Layer 4 of a small transformer language model trained on English Wikipedia (11 layers, counted from 0, width 128).
A neuron's activation on a vector x is GELU(weights . x + bias), where the dot is the dot product.

Input weights of the MLP neurons that the questions are about. A number n stands for (n - 500) times 0.00094.
n6 (bias -0.266): 233,574,461,643,662,540,393,354,433,349,449,459,624,477,585,449,528,568,315,550,589,777,431,481,387,567,629,411,447,553,480,559,488,464,325,328,484,595,531,496,561,410,439,554,365,232,712,685,663,359,396,183,265,455,445,579,606,477,361,508,581,504,519,417,469,456,665,359,570,431,511,756,520,350,636,453,710,778,532,618,375,394,594,338,532,754,440,574,504,360,634,329,496,622,637,344,719,144,466,465,351,202,504,790,645,577,367,427,601,620,649,410,519,354,554,522,521,583,582,714,254,628,481,432,620,590,366,307
n8 (bias -0.322): 603,558,383,172,586,700,484,115,571,485,591,606,512,354,755,465,837,695,463,521,524,534,577,379,612,515,672,637,496,277,508,653,542,548,500,418,528,398,580,450,436,640,303,553,344,617,580,557,631,372,321,581,649,489,566,566,640,341,443,500,556,365,581,354,610,269,721,389,618,496,286,538,251,496,564,601,404,404,453,602,531,638,348,441,436,608,540,292,601,365,401,404,424,519,271,430,435,438,308,394,455,492,622,271,400,297,574,395,565,628,596,621,515,859,272,625,529,813,523,392,569,537,485,478,582,431,453,418
n16 (bias -0.202): 643,703,136,686,500,416,331,230,350,271,525,586,401,397,546,539,692,587,623,594,416,561,384,470,477,448,560,476,504,545,504,351,481,445,417,378,535,579,527,388,556,655,391,635,277,617,532,561,726,365,363,454,595,616,415,541,442,169,456,488,448,474,430,327,738,516,745,537,621,401,350,381,528,377,343,539,504,780,496,508,395,399,391,375,664,840,638,500,457,361,583,373,671,432,357,334,508,409,681,426,447,436,522,591,405,523,527,548,677,230,432,347,701,544,789,639,579,693,325,412,511,573,632,388,574,488,512,602
n35 (bias -0.075): 519,524,390,579,531,663,677,548,496,370,409,218,537,596,431,516,676,334,418,750,529,584,419,646,407,365,634,466,386,722,200,570,588,280,471,530,599,528,424,533,462,655,880,381,344,443,654,412,194,252,572,492,504,559,403,404,622,528,322,338,529,500,415,570,429,776,337,345,523,380,410,625,458,586,354,792,504,281,438,619,418,296,508,237,315,667,550,787,463,633,452,633,380,468,630,537,560,565,567,389,461,617,550,219,496,303,459,483,472,558,701,635,719,517,496,377,818,500,480,466,392,350,508,387,617,376,722,230
n46 (bias -0.226): 304,228,557,274,548,559,577,418,344,644,336,448,457,383,860,754,547,629,434,561,685,451,669,452,553,522,323,449,666,530,437,465,455,368,562,348,593,585,260,397,579,638,353,678,624,469,633,530,521,641,417,387,305,496,721,333,553,474,460,617,701,526,529,566,414,476,544,633,648,388,596,492,381,285,581,473,535,533,500,574,412,352,324,716,378,380,465,500,561,453,261,261,399,407,275,477,489,484,733,531,605,398,678,624,445,688,546,579,345,676,488,548,702,246,504,679,525,553,377,551,522,645,576,467,664,684,357,416
n71 (bias -0.318): 582,566,347,604,560,488,552,485,584,424,445,249,436,357,434,381,702,552,311,467,350,565,361,553,383,612,500,512,715,431,287,452,589,544,480,697,727,267,678,555,646,512,183,514,447,476,516,589,227,292,585,426,357,659,563,161,476,450,574,480,666,659,463,413,511,532,595,338,600,612,599,314,447,463,709,461,577,749,373,328,634,796,629,571,419,425,508,419,555,492,366,469,527,710,559,617,435,471,565,670,674,439,324,516,609,345,508,484,465,367,674,549,696,305,804,360,399,608,594,779,477,339,326,466,309,471,460,265
n89 (bias -0.296): 522,528,467,600,464,418,396,473,560,929,382,657,762,394,477,712,399,643,572,589,582,404,510,382,398,367,322,669,394,455,476,429,786,714,784,289,282,482,243,598,413,598,481,491,366,561,447,573,75,654,472,657,344,567,383,400,173,282,699,634,746,401,434,646,141,466,608,446,482,307,468,482,742,322,784,528,577,762,792,586,378,485,710,396,703,371,424,325,495,524,459,403,748,213,221,630,285,705,532,397,401,500,731,372,313,454,669,432,528,495,279,568,349,597,421,740,435,713,561,230,647,682,518,634,576,461,472,618
n93 (bias -0.301): 396,351,452,382,490,595,541,611,405,563,385,529,479,659,568,721,387,444,477,623,461,571,511,570,483,601,447,450,479,347,661,538,517,510,351,475,549,457,392,623,539,514,794,534,507,641,535,668,638,370,423,274,685,530,756,420,349,547,774,469,330,546,549,590,620,570,850,500,390,319,685,568,606,311,447,418,408,537,383,580,363,582,647,500,542,575,277,580,367,497,490,374,440,523,442,445,433,559,523,514,334,447,500,424,570,557,699,173,534,514,528,208,453,592,571,409,603,493,538,676,426,583,503,392,614,468,590,640
n103 (bias -0.255): 545,212,544,452,461,620,408,361,734,500,385,382,507,324,431,621,613,548,514,873,496,372,371,373,464,465,694,462,391,489,619,496,504,370,463,530,507,401,718,587,372,544,330,493,545,544,667,589,578,631,404,364,811,458,613,694,616,458,515,307,545,423,555,430,642,466,665,565,459,457,560,554,718,604,588,355,586,492,379,461,329,641,445,449,508,653,259,380,307,273,436,363,489,217,522,475,589,407,486,427,669,635,372,445,507,392,296,663,550,709,616,326,656,723,641,410,340,419,401,545,464,519,455,552,476,561,639,546
n123 (bias -0.047): 658,396,321,310,444,216,422,565,537,444,453,390,698,427,458,551,788,583,507,393,492,530,423,383,315,728,448,685,528,719,361,465,565,583,583,398,733,327,607,318,584,504,379,546,429,707,508,580,578,275,572,554,416,530,326,512,484,417,500,583,540,462,118,618,545,588,459,463,732,435,643,711,528,199,466,407,700,717,402,738,422,589,547,414,384,511,425,544,721,567,447,681,569,572,721,632,546,625,500,344,594,532,448,547,615,508,562,605,581,381,592,585,223,496,458,411,442,475,200,440,412,451,225,466,356,569,359,512
n141 (bias -0.183): 538,609,408,365,372,534,683,659,342,635,596,492,748,282,588,567,652,489,592,247,557,670,549,568,489,584,735,615,637,600,636,451,398,256,384,465,545,575,580,621,511,504,531,399,669,596,594,496,599,493,536,536,471,589,585,433,732,486,538,534,336,450,563,396,356,364,205,320,322,391,514,781,637,606,240,397,629,548,537,486,249,554,386,623,481,577,519,497,489,553,323,474,355,396,500,320,536,354,575,463,531,424,440,534,519,460,219,178,537,322,678,577,561,339,401,517,461,457,308,386,486,547,566,641,440,628,753,543
n147 (bias -0.178): 598,359,627,415,469,488,460,531,415,611,456,771,350,296,520,676,627,549,508,437,504,535,663,654,670,560,614,451,455,612,581,665,590,423,536,700,476,600,539,460,574,583,829,485,439,213,147,282,291,552,551,422,570,523,694,356,595,627,455,455,447,439,553,367,589,325,517,433,579,430,600,433,681,631,596,627,251,303,328,330,305,404,520,508,434,602,876,452,516,472,721,610,664,527,441,698,364,487,304,564,508,435,394,480,585,645,619,467,457,504,435,397,581,319,331,474,814,866,508,561,613,772,511,344,337,308,428,379
n236 (bias -0.256): 520,441,427,674,521,421,651,349,509,417,600,231,800,458,216,586,390,369,418,663,302,462,580,243,623,512,689,403,677,766,413,349,272,496,726,339,331,791,613,457,562,534,496,645,586,277,417,639,567,381,613,306,710,451,709,591,551,608,558,435,420,521,431,357,708,461,415,337,395,555,748,699,535,731,289,372,386,399,478,471,680,406,449,298,385,516,504,392,449,496,475,483,466,358,679,381,349,413,318,642,414,623,447,287,439,390,303,549,403,548,482,549,529,930,712,445,267,432,882,632,500,590,524,328,520,491,440,235
n237 (bias 0.017): 554,795,568,389,540,500,332,433,298,664,511,706,462,660,369,591,629,481,591,640,286,656,429,526,493,378,647,445,516,364,697,492,638,554,657,342,350,529,489,353,387,356,531,390,558,473,322,667,356,560,456,526,582,515,809,391,308,584,508,566,594,646,404,576,471,454,691,504,618,374,310,642,516,376,613,330,356,614,587,493,587,650,398,413,594,565,658,440,387,292,589,418,708,283,421,410,530,557,602,640,524,539,644,450,492,340,447,751,493,365,484,296,740,226,403,583,330,672,579,648,585,377,657,580,367,338,694,512
n242 (bias -0.304): 333,568,726,391,404,268,253,620,730,478,446,653,679,372,435,342,567,543,577,528,413,692,521,507,454,536,433,595,342,444,610,504,417,379,345,488,251,333,304,424,472,661,583,364,606,531,664,485,539,527,331,591,365,467,531,402,668,474,404,430,603,811,648,539,705,469,419,593,656,455,493,538,757,646,385,378,662,529,361,455,377,832,454,650,646,493,605,478,542,660,519,519,455,437,439,569,294,373,719,408,561,468,318,290,602,511,554,397,519,567,551,365,298,504,587,633,242,703,373,362,515,613,402,239,569,725,562,468
n252 (bias -0.126): 569,691,642,608,609,759,294,468,703,486,520,431,574,320,229,456,451,604,588,492,515,314,343,458,457,490,429,662,308,546,329,489,500,496,555,565,504,380,357,496,447,595,549,557,646,624,638,504,308,558,461,601,586,321,471,512,373,553,587,277,436,504,476,360,592,332,408,334,448,343,679,554,425,589,683,413,369,284,566,351,598,679,631,606,492,333,663,267,496,522,489,648,536,489,511,558,611,504,482,346,642,309,462,348,619,464,526,360,717,377,493,443,692,810,598,483,625,237,540,256,561,381,638,510,636,466,540,672
n274 (bias -0.133): 740,466,554,398,393,662,535,684,706,533,539,415,641,413,576,546,504,531,670,382,638,598,415,314,496,485,559,731,389,619,418,578,583,500,664,299,652,623,640,523,678,684,512,454,339,434,527,568,147,489,391,557,568,592,676,488,642,668,496,567,448,422,427,352,436,496,427,756,565,300,541,576,881,533,407,446,686,504,550,403,423,552,565,384,440,449,731,482,281,480,316,371,455,238,489,290,398,533,645,411,220,386,599,519,669,492,542,560,219,528,670,264,421,631,161,496,648,650,504,358,534,379,471,493,577,520,450,500
n279 (bias -0.064): 594,380,500,543,401,518,410,726,485,497,527,646,536,237,465,665,364,660,517,790,449,605,614,683,521,426,401,316,610,445,707,514,612,340,406,444,236,559,710,610,489,628,408,490,435,457,605,594,632,514,563,240,517,387,386,523,486,497,507,533,434,507,456,309,594,394,463,639,449,542,538,444,732,508,359,649,628,699,557,479,201,388,493,615,254,507,522,553,393,718,632,447,517,538,348,358,301,439,386,625,624,354,470,424,588,521,357,441,398,504,533,259,437,290,535,441,534,364,247,562,319,627,601,486,503,578,593,567
n282 (bias -0.292): 792,582,413,512,576,585,452,721,593,511,323,417,544,508,418,766,504,504,348,579,655,457,391,377,531,478,610,549,504,477,262,800,539,693,264,641,440,473,690,311,687,666,389,428,304,436,625,554,376,465,384,313,496,443,583,580,682,496,389,431,525,569,448,360,577,492,650,467,552,233,286,473,729,429,447,630,520,364,405,581,563,595,318,568,239,636,568,367,413,669,597,457,461,446,445,555,624,504,672,317,367,407,601,207,492,391,555,726,445,617,874,451,365,422,480,674,614,713,472,455,485,251,664,515,232,483,468,367
n287 (bias -0.403): 666,560,439,682,449,567,212,540,203,642,306,526,579,661,766,352,542,816,402,483,596,372,662,512,326,473,517,386,681,607,567,685,508,604,562,637,417,508,592,687,332,594,420,608,356,451,413,248,884,358,404,383,488,637,427,361,272,536,445,533,416,429,408,479,520,504,697,366,500,348,614,440,159,595,476,593,471,583,660,361,590,585,634,434,504,496,289,561,524,442,532,657,488,282,265,581,488,335,614,414,367,596,446,591,350,303,578,741,827,437,320,453,719,534,456,324,574,280,631,374,376,264,496,652,605,534,455,410
n290 (bias -0.186): 464,500,560,330,352,421,854,651,266,504,620,522,369,390,640,556,729,256,381,464,399,475,656,512,513,532,105,473,739,604,710,375,766,779,452,442,452,492,580,261,385,598,380,430,680,530,544,508,375,509,399,656,168,496,700,199,513,421,415,618,778,293,476,513,650,263,581,581,399,341,678,580,451,437,558,696,579,574,440,463,303,321,466,384,535,398,396,516,218,701,550,525,534,666,300,453,320,610,417,332,279,768,476,661,426,618,513,611,729,513,667,504,433,261,517,700,335,505,303,526,605,666,508,504,471,522,737,451
n306 (bias -0.240): 533,334,542,574,688,685,817,522,611,537,454,311,621,455,633,335,421,539,493,512,701,541,640,433,584,475,453,512,524,485,101,562,530,555,760,560,710,437,583,679,429,527,611,500,442,535,609,583,470,382,628,526,462,625,496,500,519,526,416,422,500,445,283,268,366,575,403,751,652,451,725,579,567,354,408,408,591,595,627,459,722,560,233,535,476,434,570,364,588,496,365,542,526,385,310,470,421,529,504,658,516,571,402,570,151,560,481,492,322,390,476,536,254,643,659,595,255,488,466,591,241,267,507,482,617,380,469,126
n331 (bias -0.089): 347,504,562,377,599,579,382,425,512,641,476,538,649,334,547,688,534,407,345,492,417,636,520,596,500,552,286,329,413,436,616,485,724,474,437,419,481,489,576,544,708,489,447,463,693,526,612,155,414,566,557,735,770,380,613,398,401,642,523,384,561,578,566,448,386,609,392,492,666,162,595,467,640,597,450,463,639,382,574,689,551,699,460,474,481,458,739,510,324,507,772,511,619,347,197,482,554,574,493,456,604,364,510,310,357,363,647,397,409,504,368,542,375,462,485,466,410,698,471,353,446,612,465,756,521,473,345,585
n348 (bias -0.223): 489,652,646,512,519,524,776,504,616,414,432,391,461,515,721,512,492,319,585,638,770,477,376,833,630,438,504,456,329,642,591,469,876,500,664,532,488,414,322,661,500,616,412,729,338,570,272,682,444,408,436,686,489,526,638,504,269,474,440,630,655,455,576,481,549,781,561,545,387,356,318,576,480,382,511,435,536,550,516,500,512,544,569,356,305,496,398,728,573,441,267,458,523,530,512,488,406,554,549,225,329,793,419,480,697,386,373,396,534,362,480,536,707,428,611,599,525,394,403,563,394,127,504,437,467,601,376,561
n351 (bias -0.216): 637,408,559,504,712,531,414,562,664,344,25,536,565,701,614,769,609,418,398,374,683,292,519,537,226,564,443,307,408,484,556,414,571,522,238,562,246,479,483,699,478,411,359,578,788,658,405,517,153,428,546,550,292,663,758,423,619,516,297,465,487,668,480,740,492,535,558,558,492,321,557,391,623,194,549,580,404,404,299,455,674,469,407,432,557,451,664,779,318,348,425,521,612,653,356,728,463,391,632,295,500,251,524,345,604,320,304,557,424,596,779,315,633,526,563,660,500,410,577,513,533,308,500,533,480,607,427,455
n353 (bias -0.407): 683,336,539,709,435,488,656,461,657,580,327,413,508,481,394,325,451,722,751,529,455,388,478,527,531,627,350,508,353,565,221,540,512,633,664,392,348,362,578,535,402,658,279,413,421,480,399,903,327,528,306,629,286,519,224,542,461,569,689,480,284,553,268,408,327,443,396,667,665,562,801,539,586,479,462,445,476,538,580,577,725,645,614,373,635,447,339,381,670,379,550,551,399,492,469,653,341,496,592,440,567,439,519,508,504,309,393,701,566,314,390,557,373,467,418,659,289,487,353,484,577,596,399,470,575,757,209,417
n365 (bias -0.103): 320,585,265,572,471,404,620,416,500,417,497,688,591,412,592,511,742,496,705,500,546,478,331,507,641,504,630,643,508,496,267,383,699,500,292,594,523,410,533,452,273,515,485,408,578,549,557,548,312,667,409,559,471,486,388,500,418,464,713,249,635,673,331,372,398,366,233,425,556,588,392,485,454,401,475,556,730,331,718,667,619,597,254,748,357,472,451,727,478,470,518,600,474,700,526,656,412,428,449,470,594,542,589,458,790,430,373,454,352,672,692,426,544,678,659,654,424,658,545,588,244,382,570,479,518,570,342,414

Each question shows a token from some text and the vector x that enters the MLP there. A number n stands for (n - 500) times 0.012.

" dis": 514,410,547,439,574,516,396,417,443,590,354,639,327,695,399,477,467,672,557,308,385,411,494,613,403,505,469,637,572,259,573,395,421,429,527,541,563,622,348,561,566,525,279,514,540,475,467,542,656,524,460,585,645,579,577,726,507,343,498,557,485,587,667,475,399,880,495,513,433,739,335,577,536,632,460,485,625,669,550,555,529,476,423,351,544,402,663,350,531,645,458,487,381,495,529,531,525,662,382,348,481,462,420,512,356,555,413,460,500,550,451,363,460,543,599,492,539,444,254,386,494,542,597,472,491,554,347,405
Which neuron lights up most? n16

"ain": 522,403,532,456,502,477,629,520,542,443,446,559,443,548,501,454,310,562,519,306,371,421,456,534,480,510,564,676,659,534,622,383,337,429,368,529,405,624,573,373,546,611,269,593,648,519,505,358,681,719,437,434,372,426,461,519,576,334,409,599,387,757,499,620,480,488,314,474,486,658,452,700,376,612,465,766,565,315,571,255,616,521,460,412,677,480,602,494,451,466,545,613,716,503,648,446,489,503,426,495,478,450,313,665,482,426,486,380,440,519,505,504,404,450,709,594,533,447,306,530,483,596,420,386,581,400,501,567
Which neuron fires most, and how strongly? n141, at about 1.9

",": 371,402,376,425,590,369,552,423,488,507,575,488,304,469,490,474,403,541,602,426,411,366,271,602,440,494,627,756,428,510,734,382,417,494,544,639,421,781,487,496,482,502,538,564,484,391,659,483,401,521,484,516,529,313,415,495,648,523,475,346,419,520,490,592,535,622,592,642,528,665,503,384,528,406,495,617,580,399,446,438,413,522,341,469,461,337,539,597,576,568,645,526,534,577,468,481,688,578,405,565,570,427,481,739,520,474,645,583,565,546,448,552,470,525,375,479,654,332,441,512,456,416,579,446,506,335,473,553
Which neuron lights up most? n147

" Sub": 439,428,535,681,481,465,419,474,589,488,560,497,250,622,556,278,358,415,525,361,477,459,346,471,440,217,590,607,367,514,698,509,532,396,548,621,483,603,507,536,478,660,425,398,565,502,448,552,719,581,610,404,478,311,653,440,677,318,551,547,415,595,601,665,406,750,404,533,531,610,316,668,351,588,388,577,490,542,473,541,479,384,485,485,396,612,399,441,524,638,487,491,526,366,452,516,655,720,484,436,522,494,491,576,475,499,383,517,602,473,389,425,398,396,538,527,650,367,436,455,398,510,546,444,693,499,540,581
Which neuron lights up most? n348

"e": 638,383,572,429,479,433,475,509,624,435,551,568,469,399,617,450,553,599,502,437,554,512,364,282,291,236,640,486,441,442,602,488,273,728,472,654,473,399,439,443,462,320,307,603,587,392,556,653,649,583,586,540,574,546,547,382,774,480,491,637,531,573,630,487,410,460,491,604,445,751,485,374,366,555,489,489,467,237,378,467,503,416,391,346,508,432,612,515,364,529,465,482,488,619,487,491,566,658,580,631,586,559,395,435,436,578,571,493,537,717,459,490,359,525,611,383,682,422,483,491,631,576,455,399,533,416,464,623
Which neuron lights up most? n8

"\n": 510,544,414,540,473,518,525,608,509,373,569,461,442,549,635,577,249,719,359,445,502,438,284,364,377,595,594,656,378,425,655,577,542,579,415,569,412,633,654,571,393,467,530,502,394,457,401,490,666,603,516,612,444,268,559,426,618,521,537,424,427,612,529,492,509,598,462,398,450,485,372,331,412,627,594,492,533,537,494,360,557,541,423,498,585,371,367,598,604,599,546,604,581,335,433,487,622,611,362,648,544,494,403,564,550,426,508,634,630,367,575,517,440,548,481,459,749,491,354,629,466,415,448,408,613,479,353,435
Which neuron lights up most? n287

" the": 476,503,446,506,551,539,536,480,567,350,648,376,380,671,540,424,476,453,480,415,487,400,207,440,380,571,467,640,483,468,909,470,506,493,582,559,426,652,478,327,392,592,437,498,414,398,414,586,586,513,499,555,461,479,459,511,509,583,431,558,502,680,629,675,490,570,546,559,431,626,407,554,545,547,426,601,700,389,470,305,550,453,371,464,432,469,618,553,537,554,544,646,432,463,434,409,476,435,490,570,557,411,560,530,441,418,450,647,447,479,561,563,352,513,524,440,686,355,429,536,642,510,490,505,369,486,483,507
Which neuron lights up most? n351

" both": 547,582,314,418,332,415,578,583,520,609,597,526,361,550,750,355,370,490,569,493,521,443,308,405,379,620,476,620,549,552,739,454,433,619,436,444,517,741,344,542,582,523,501,540,631,495,426,543,535,697,597,557,500,392,431,618,515,521,380,374,633,519,666,673,357,448,422,643,480,643,500,470,444,566,396,627,577,449,369,384,511,561,262,354,439,354,644,568,378,569,491,424,665,444,466,495,482,532,502,543,562,431,572,650,483,416,529,409,500,516,489,524,305,411,441,491,666,449,487,563,550,349,443,489,473,529,331,552
The three highest activations, in order: n274, n290, n46

" Scott": 507,440,556,375,573,431,382,471,480,370,530,518,209,525,619,413,329,384,609,272,600,558,259,412,509,612,662,698,478,435,559,643,457,619,396,603,365,644,411,526,431,572,449,517,569,454,595,642,449,454,620,375,575,364,472,460,585,564,320,511,581,679,603,633,365,520,439,506,548,583,392,540,418,494,622,661,392,505,548,514,567,488,562,525,403,542,564,516,448,420,547,388,653,495,690,527,782,524,418,458,511,463,481,549,495,334,608,668,410,664,544,499,448,590,655,456,694,461,304,388,475,500,431,506,379,404,465,386
Which neuron fires most, and how strongly? n282, at about 2.6

" worked": 416,577,352,458,563,385,485,588,432,471,535,374,299,344,625,577,258,572,445,423,477,503,350,529,276,554,507,607,698,466,704,505,418,624,659,480,459,618,340,333,496,409,554,449,673,523,616,545,477,765,482,423,619,491,524,398,504,600,440,575,435,661,557,489,298,470,481,549,302,845,507,618,626,487,533,663,497,480,488,370,686,441,384,525,314,484,592,513,602,561,530,515,550,488,415,523,572,468,444,594,572,423,356,705,363,412,500,393,600,464,620,568,478,507,496,451,676,513,482,373,442,481,445,540,530,437,424,460
The three highest activations, in order: n141, n46, n279

"n": 620,494,600,448,482,449,538,523,659,491,446,614,427,673,564,301,398,594,635,393,439,410,374,657,579,270,488,496,582,465,475,431,339,463,693,431,319,516,517,474,474,457,447,613,490,425,599,513,676,379,579,609,565,481,693,457,408,568,419,440,673,538,662,563,418,524,584,671,491,628,565,537,348,473,386,454,358,481,628,429,560,600,504,243,741,627,525,601,444,386,471,400,546,629,478,469,510,566,431,462,599,412,571,515,360,409,581,443,346,464,453,745,161,525,465,510,618,445,368,475,559,393,512,525,595,358,353,466
Which neuron lights up most? n306

" with": 494,425,469,303,512,395,637,625,360,494,530,396,260,552,439,468,213,519,541,418,453,424,285,535,441,492,632,568,555,455,625,464,534,600,646,517,589,673,327,392,506,655,294,594,438,504,456,564,613,630,479,597,427,587,529,583,674,573,468,452,546,694,613,613,334,687,443,495,588,664,487,485,383,529,447,502,695,530,515,471,461,598,316,526,478,438,403,544,477,638,611,588,536,521,477,532,435,499,405,337,595,393,502,656,411,442,373,636,524,493,568,555,438,432,494,441,604,326,426,605,497,580,368,461,380,532,399,492
Which neuron fires most, and how strongly? n123, at about 1.9

" St": 419,413,524,510,415,366,372,598,534,471,420,441,372,635,468,440,292,519,470,489,543,519,241,370,564,507,462,525,498,385,640,635,563,622,425,746,636,531,411,516,499,638,250,528,547,377,588,444,480,637,555,494,602,416,492,658,465,517,315,493,495,660,535,673,540,605,423,590,522,609,491,625,466,559,693,681,400,476,202,247,460,524,410,462,543,590,492,470,611,512,393,474,472,559,569,428,634,715,510,630,543,414,609,451,441,514,487,457,514,394,556,498,441,628,558,469,500,448,196,466,462,481,556,440,540,472,667,469
Which neuron lights up most? n103

" China": 443,557,383,558,660,333,414,510,527,520,560,531,376,528,404,396,470,484,614,256,469,703,237,487,455,533,617,668,449,491,696,554,434,698,583,452,426,613,375,491,398,436,519,442,656,422,618,595,433,603,738,582,391,310,483,320,505,525,440,477,567,669,522,763,380,631,576,565,433,667,480,422,395,557,503,556,555,556,547,407,605,482,492,365,295,522,502,532,481,490,478,504,660,376,573,532,585,451,425,568,510,481,485,537,511,411,579,504,493,494,485,523,525,665,540,598,809,356,462,327,439,487,435,387,412,421,385,487
The three highest activations, in order: n252, n237, n89

" and": 445,352,321,387,494,505,574,617,452,465,579,518,428,550,457,611,285,416,642,609,385,451,247,612,463,573,490,572,546,516,593,373,402,608,616,483,434,671,319,333,457,474,350,551,433,470,569,538,587,503,487,648,527,320,455,417,612,698,381,575,534,561,628,471,395,571,440,562,397,645,442,563,477,401,578,630,635,622,529,367,449,540,322,625,431,384,522,576,544,449,596,606,446,523,490,490,803,491,486,465,552,432,481,539,523,480,596,542,572,552,351,642,283,588,428,382,765,432,365,558,499,540,423,486,534,392,520,562
Which neuron lights up most? n123

" where": 549,402,377,447,441,315,414,542,403,511,489,521,463,493,627,458,336,660,580,383,506,486,284,493,420,595,578,682,509,448,702,464,311,651,624,566,515,725,431,457,498,618,459,647,502,365,544,558,654,624,430,526,484,313,523,452,540,689,460,596,581,481,639,583,463,601,365,676,543,534,375,508,453,424,427,635,586,472,394,510,497,570,400,425,366,315,607,529,605,544,554,417,565,411,356,400,616,466,441,590,472,504,501,665,404,572,581,479,513,448,595,593,424,380,491,444,633,542,364,682,349,492,559,447,490,293,338,496
Which neuron lights up most? n46

"\"": 437,486,453,434,541,442,564,581,482,509,580,544,367,624,605,623,444,549,416,402,348,318,444,596,496,529,397,529,496,495,571,600,500,453,569,256,509,752,408,586,542,588,544,390,501,483,548,550,662,598,514,583,375,505,545,452,718,469,603,585,481,493,621,406,475,610,636,672,403,501,496,382,318,358,313,696,408,192,476,417,475,490,445,385,408,387,531,435,495,552,572,592,597,574,416,442,710,528,403,743,517,495,510,438,402,381,535,691,435,646,412,577,376,541,470,502,681,483,201,489,543,744,487,374,516,549,384,527
Which neuron fires most, and how strongly? n46, at about 3

"A": 445,512,498,372,793,451,426,512,426,453,638,588,302,626,475,543,505,414,520,525,383,453,315,480,426,423,637,602,579,547,511,572,448,481,610,407,417,506,487,527,554,444,437,484,421,457,429,479,495,600,435,530,473,258,397,423,670,353,559,605,577,662,718,647,271,629,544,508,448,631,429,581,629,423,653,503,422,298,412,371,473,600,378,465,734,716,489,455,420,679,545,530,608,332,475,442,402,569,495,680,629,563,405,580,510,443,404,514,388,531,537,576,376,468,492,590,624,361,306,341,542,514,441,528,583,419,603,674
Which neuron lights up most? n237

" b": 442,340,541,533,412,437,402,470,529,506,427,501,372,544,557,549,260,532,611,438,522,475,280,499,329,540,586,692,479,445,659,465,307,469,525,758,615,624,477,611,452,489,417,429,508,526,567,370,638,648,391,610,583,467,642,663,498,514,561,574,517,480,648,537,603,735,412,398,497,468,489,605,516,333,475,349,617,363,562,442,595,441,492,464,536,593,391,683,447,625,457,371,574,553,736,640,465,548,430,597,416,316,555,577,288,513,467,520,481,511,448,510,453,505,523,318,410,243,310,469,449,472,516,433,560,634,590,555
The three highest activations, in order: n103, n93, n141

"ama": 533,491,443,448,580,446,456,515,460,516,623,516,352,548,577,284,601,472,573,243,544,607,297,538,291,457,601,615,571,583,469,535,448,650,493,542,515,671,418,581,404,363,602,449,482,418,467,610,505,605,638,464,439,507,561,625,497,545,531,391,555,638,693,629,403,456,488,497,461,714,553,379,326,684,568,551,595,408,481,358,593,483,480,351,372,413,533,480,388,476,630,517,702,371,555,473,594,405,360,610,634,504,479,431,461,611,516,513,433,556,484,382,498,505,700,460,852,331,462,426,439,625,445,340,459,285,533,490
Which neuron fires most, and how strongly? n147, at about 2.3

"I": 528,466,401,435,701,437,466,436,593,445,514,574,471,664,466,529,442,419,549,559,361,384,398,483,486,615,693,375,472,491,611,467,486,525,577,375,480,484,400,634,552,636,496,417,465,384,550,587,615,661,462,501,510,290,557,356,619,408,538,594,662,579,719,619,415,677,439,534,468,822,398,569,314,581,510,477,506,474,407,431,444,470,337,133,612,586,400,429,421,683,500,485,601,377,616,678,615,399,509,621,567,616,455,563,549,398,480,552,522,465,454,598,284,517,305,424,565,420,502,421,456,384,430,333,575,530,547,661
The two highest activations, in order: n103, n236

" T": 365,461,469,411,420,465,324,451,510,406,525,565,354,645,550,293,400,480,373,432,532,526,257,609,496,524,497,524,420,494,509,587,621,607,474,603,583,661,460,549,411,463,493,283,530,401,636,541,659,569,565,584,619,430,641,495,564,555,333,544,583,629,521,675,642,652,480,741,491,747,467,485,473,531,541,479,572,405,445,387,423,412,447,272,522,543,520,529,457,798,583,408,423,366,529,405,512,711,509,602,489,505,517,520,418,457,454,551,371,374,567,566,437,426,498,552,623,315,382,442,634,443,540,346,477,622,384,623
The three highest activations, in order: n242, n35, n348

" Ang": 546,546,533,506,611,264,413,425,542,482,599,490,342,351,593,374,346,573,588,428,577,600,299,448,445,508,477,532,450,387,513,484,485,442,538,605,365,646,529,481,666,572,402,393,515,424,494,625,537,403,579,532,465,352,626,513,610,531,460,533,580,804,625,656,340,553,567,570,503,901,597,641,359,483,636,643,547,535,437,410,611,520,516,480,497,644,413,553,598,472,504,422,498,586,534,344,515,603,657,643,467,254,439,504,309,352,473,600,395,412,467,697,431,383,534,385,594,368,390,324,411,428,492,489,497,426,442,508
The three highest activations, in order: n71, n6, n353

"a": 563,440,465,351,466,433,400,547,516,488,551,507,440,530,601,367,470,462,508,340,484,532,245,512,299,436,566,515,523,525,579,492,238,633,455,515,344,760,637,532,488,414,616,480,524,536,539,620,630,693,541,542,449,522,542,664,541,510,551,522,460,801,596,627,567,564,477,492,587,801,554,406,348,500,482,501,546,241,424,455,610,361,472,410,638,494,430,616,452,487,468,548,487,673,528,471,418,480,383,497,396,583,498,478,389,486,488,566,574,433,432,472,579,472,617,482,591,311,180,654,440,515,433,451,559,421,580,610
Which neuron fires most, and how strongly? n351, at about 0.56

" expl": 657,438,444,410,529,413,465,526,649,515,494,531,65,525,668,489,268,579,644,291,390,460,488,492,415,546,421,732,397,346,601,372,354,651,586,521,818,552,449,342,619,507,573,457,381,503,577,540,640,512,519,457,525,213,548,499,527,554,585,585,371,515,556,424,480,514,426,650,448,814,409,528,524,547,561,588,492,530,578,545,634,464,520,299,439,396,549,694,587,431,446,430,537,533,466,554,522,630,477,452,533,327,526,422,423,440,536,423,507,448,630,408,478,566,415,503,560,295,422,506,642,459,648,501,642,482,405,347
The two highest activations, in order: n274, n353

" to": 506,433,526,491,463,535,360,452,511,581,553,339,471,590,556,486,173,601,620,417,353,444,342,493,506,591,577,690,354,535,668,362,501,692,558,399,573,665,296,320,504,573,270,565,529,398,481,533,647,558,522,605,494,368,515,470,676,841,427,407,469,613,675,593,371,406,489,543,511,736,596,518,448,409,466,558,603,431,428,346,548,507,323,421,405,509,486,493,478,593,638,538,577,565,545,404,602,513,367,552,602,603,430,624,495,474,444,500,573,490,472,637,397,490,528,507,401,354,533,504,579,525,365,388,506,492,412,347
Which neuron lights up most? n236

"ated": 491,572,246,494,630,583,428,535,408,497,542,545,347,390,602,602,439,504,463,384,423,406,477,552,424,327,658,450,584,518,646,473,433,653,541,413,559,592,465,475,413,427,540,527,541,452,514,364,528,780,480,643,513,494,453,418,452,461,611,514,529,664,658,464,260,476,544,589,343,692,536,540,487,523,409,508,604,425,386,433,514,492,335,510,269,518,544,574,289,630,572,789,281,568,458,451,584,648,518,358,460,468,460,532,407,423,602,555,376,557,542,750,509,467,605,532,657,556,376,463,368,457,397,596,428,314,622,641
Which neuron lights up most? n331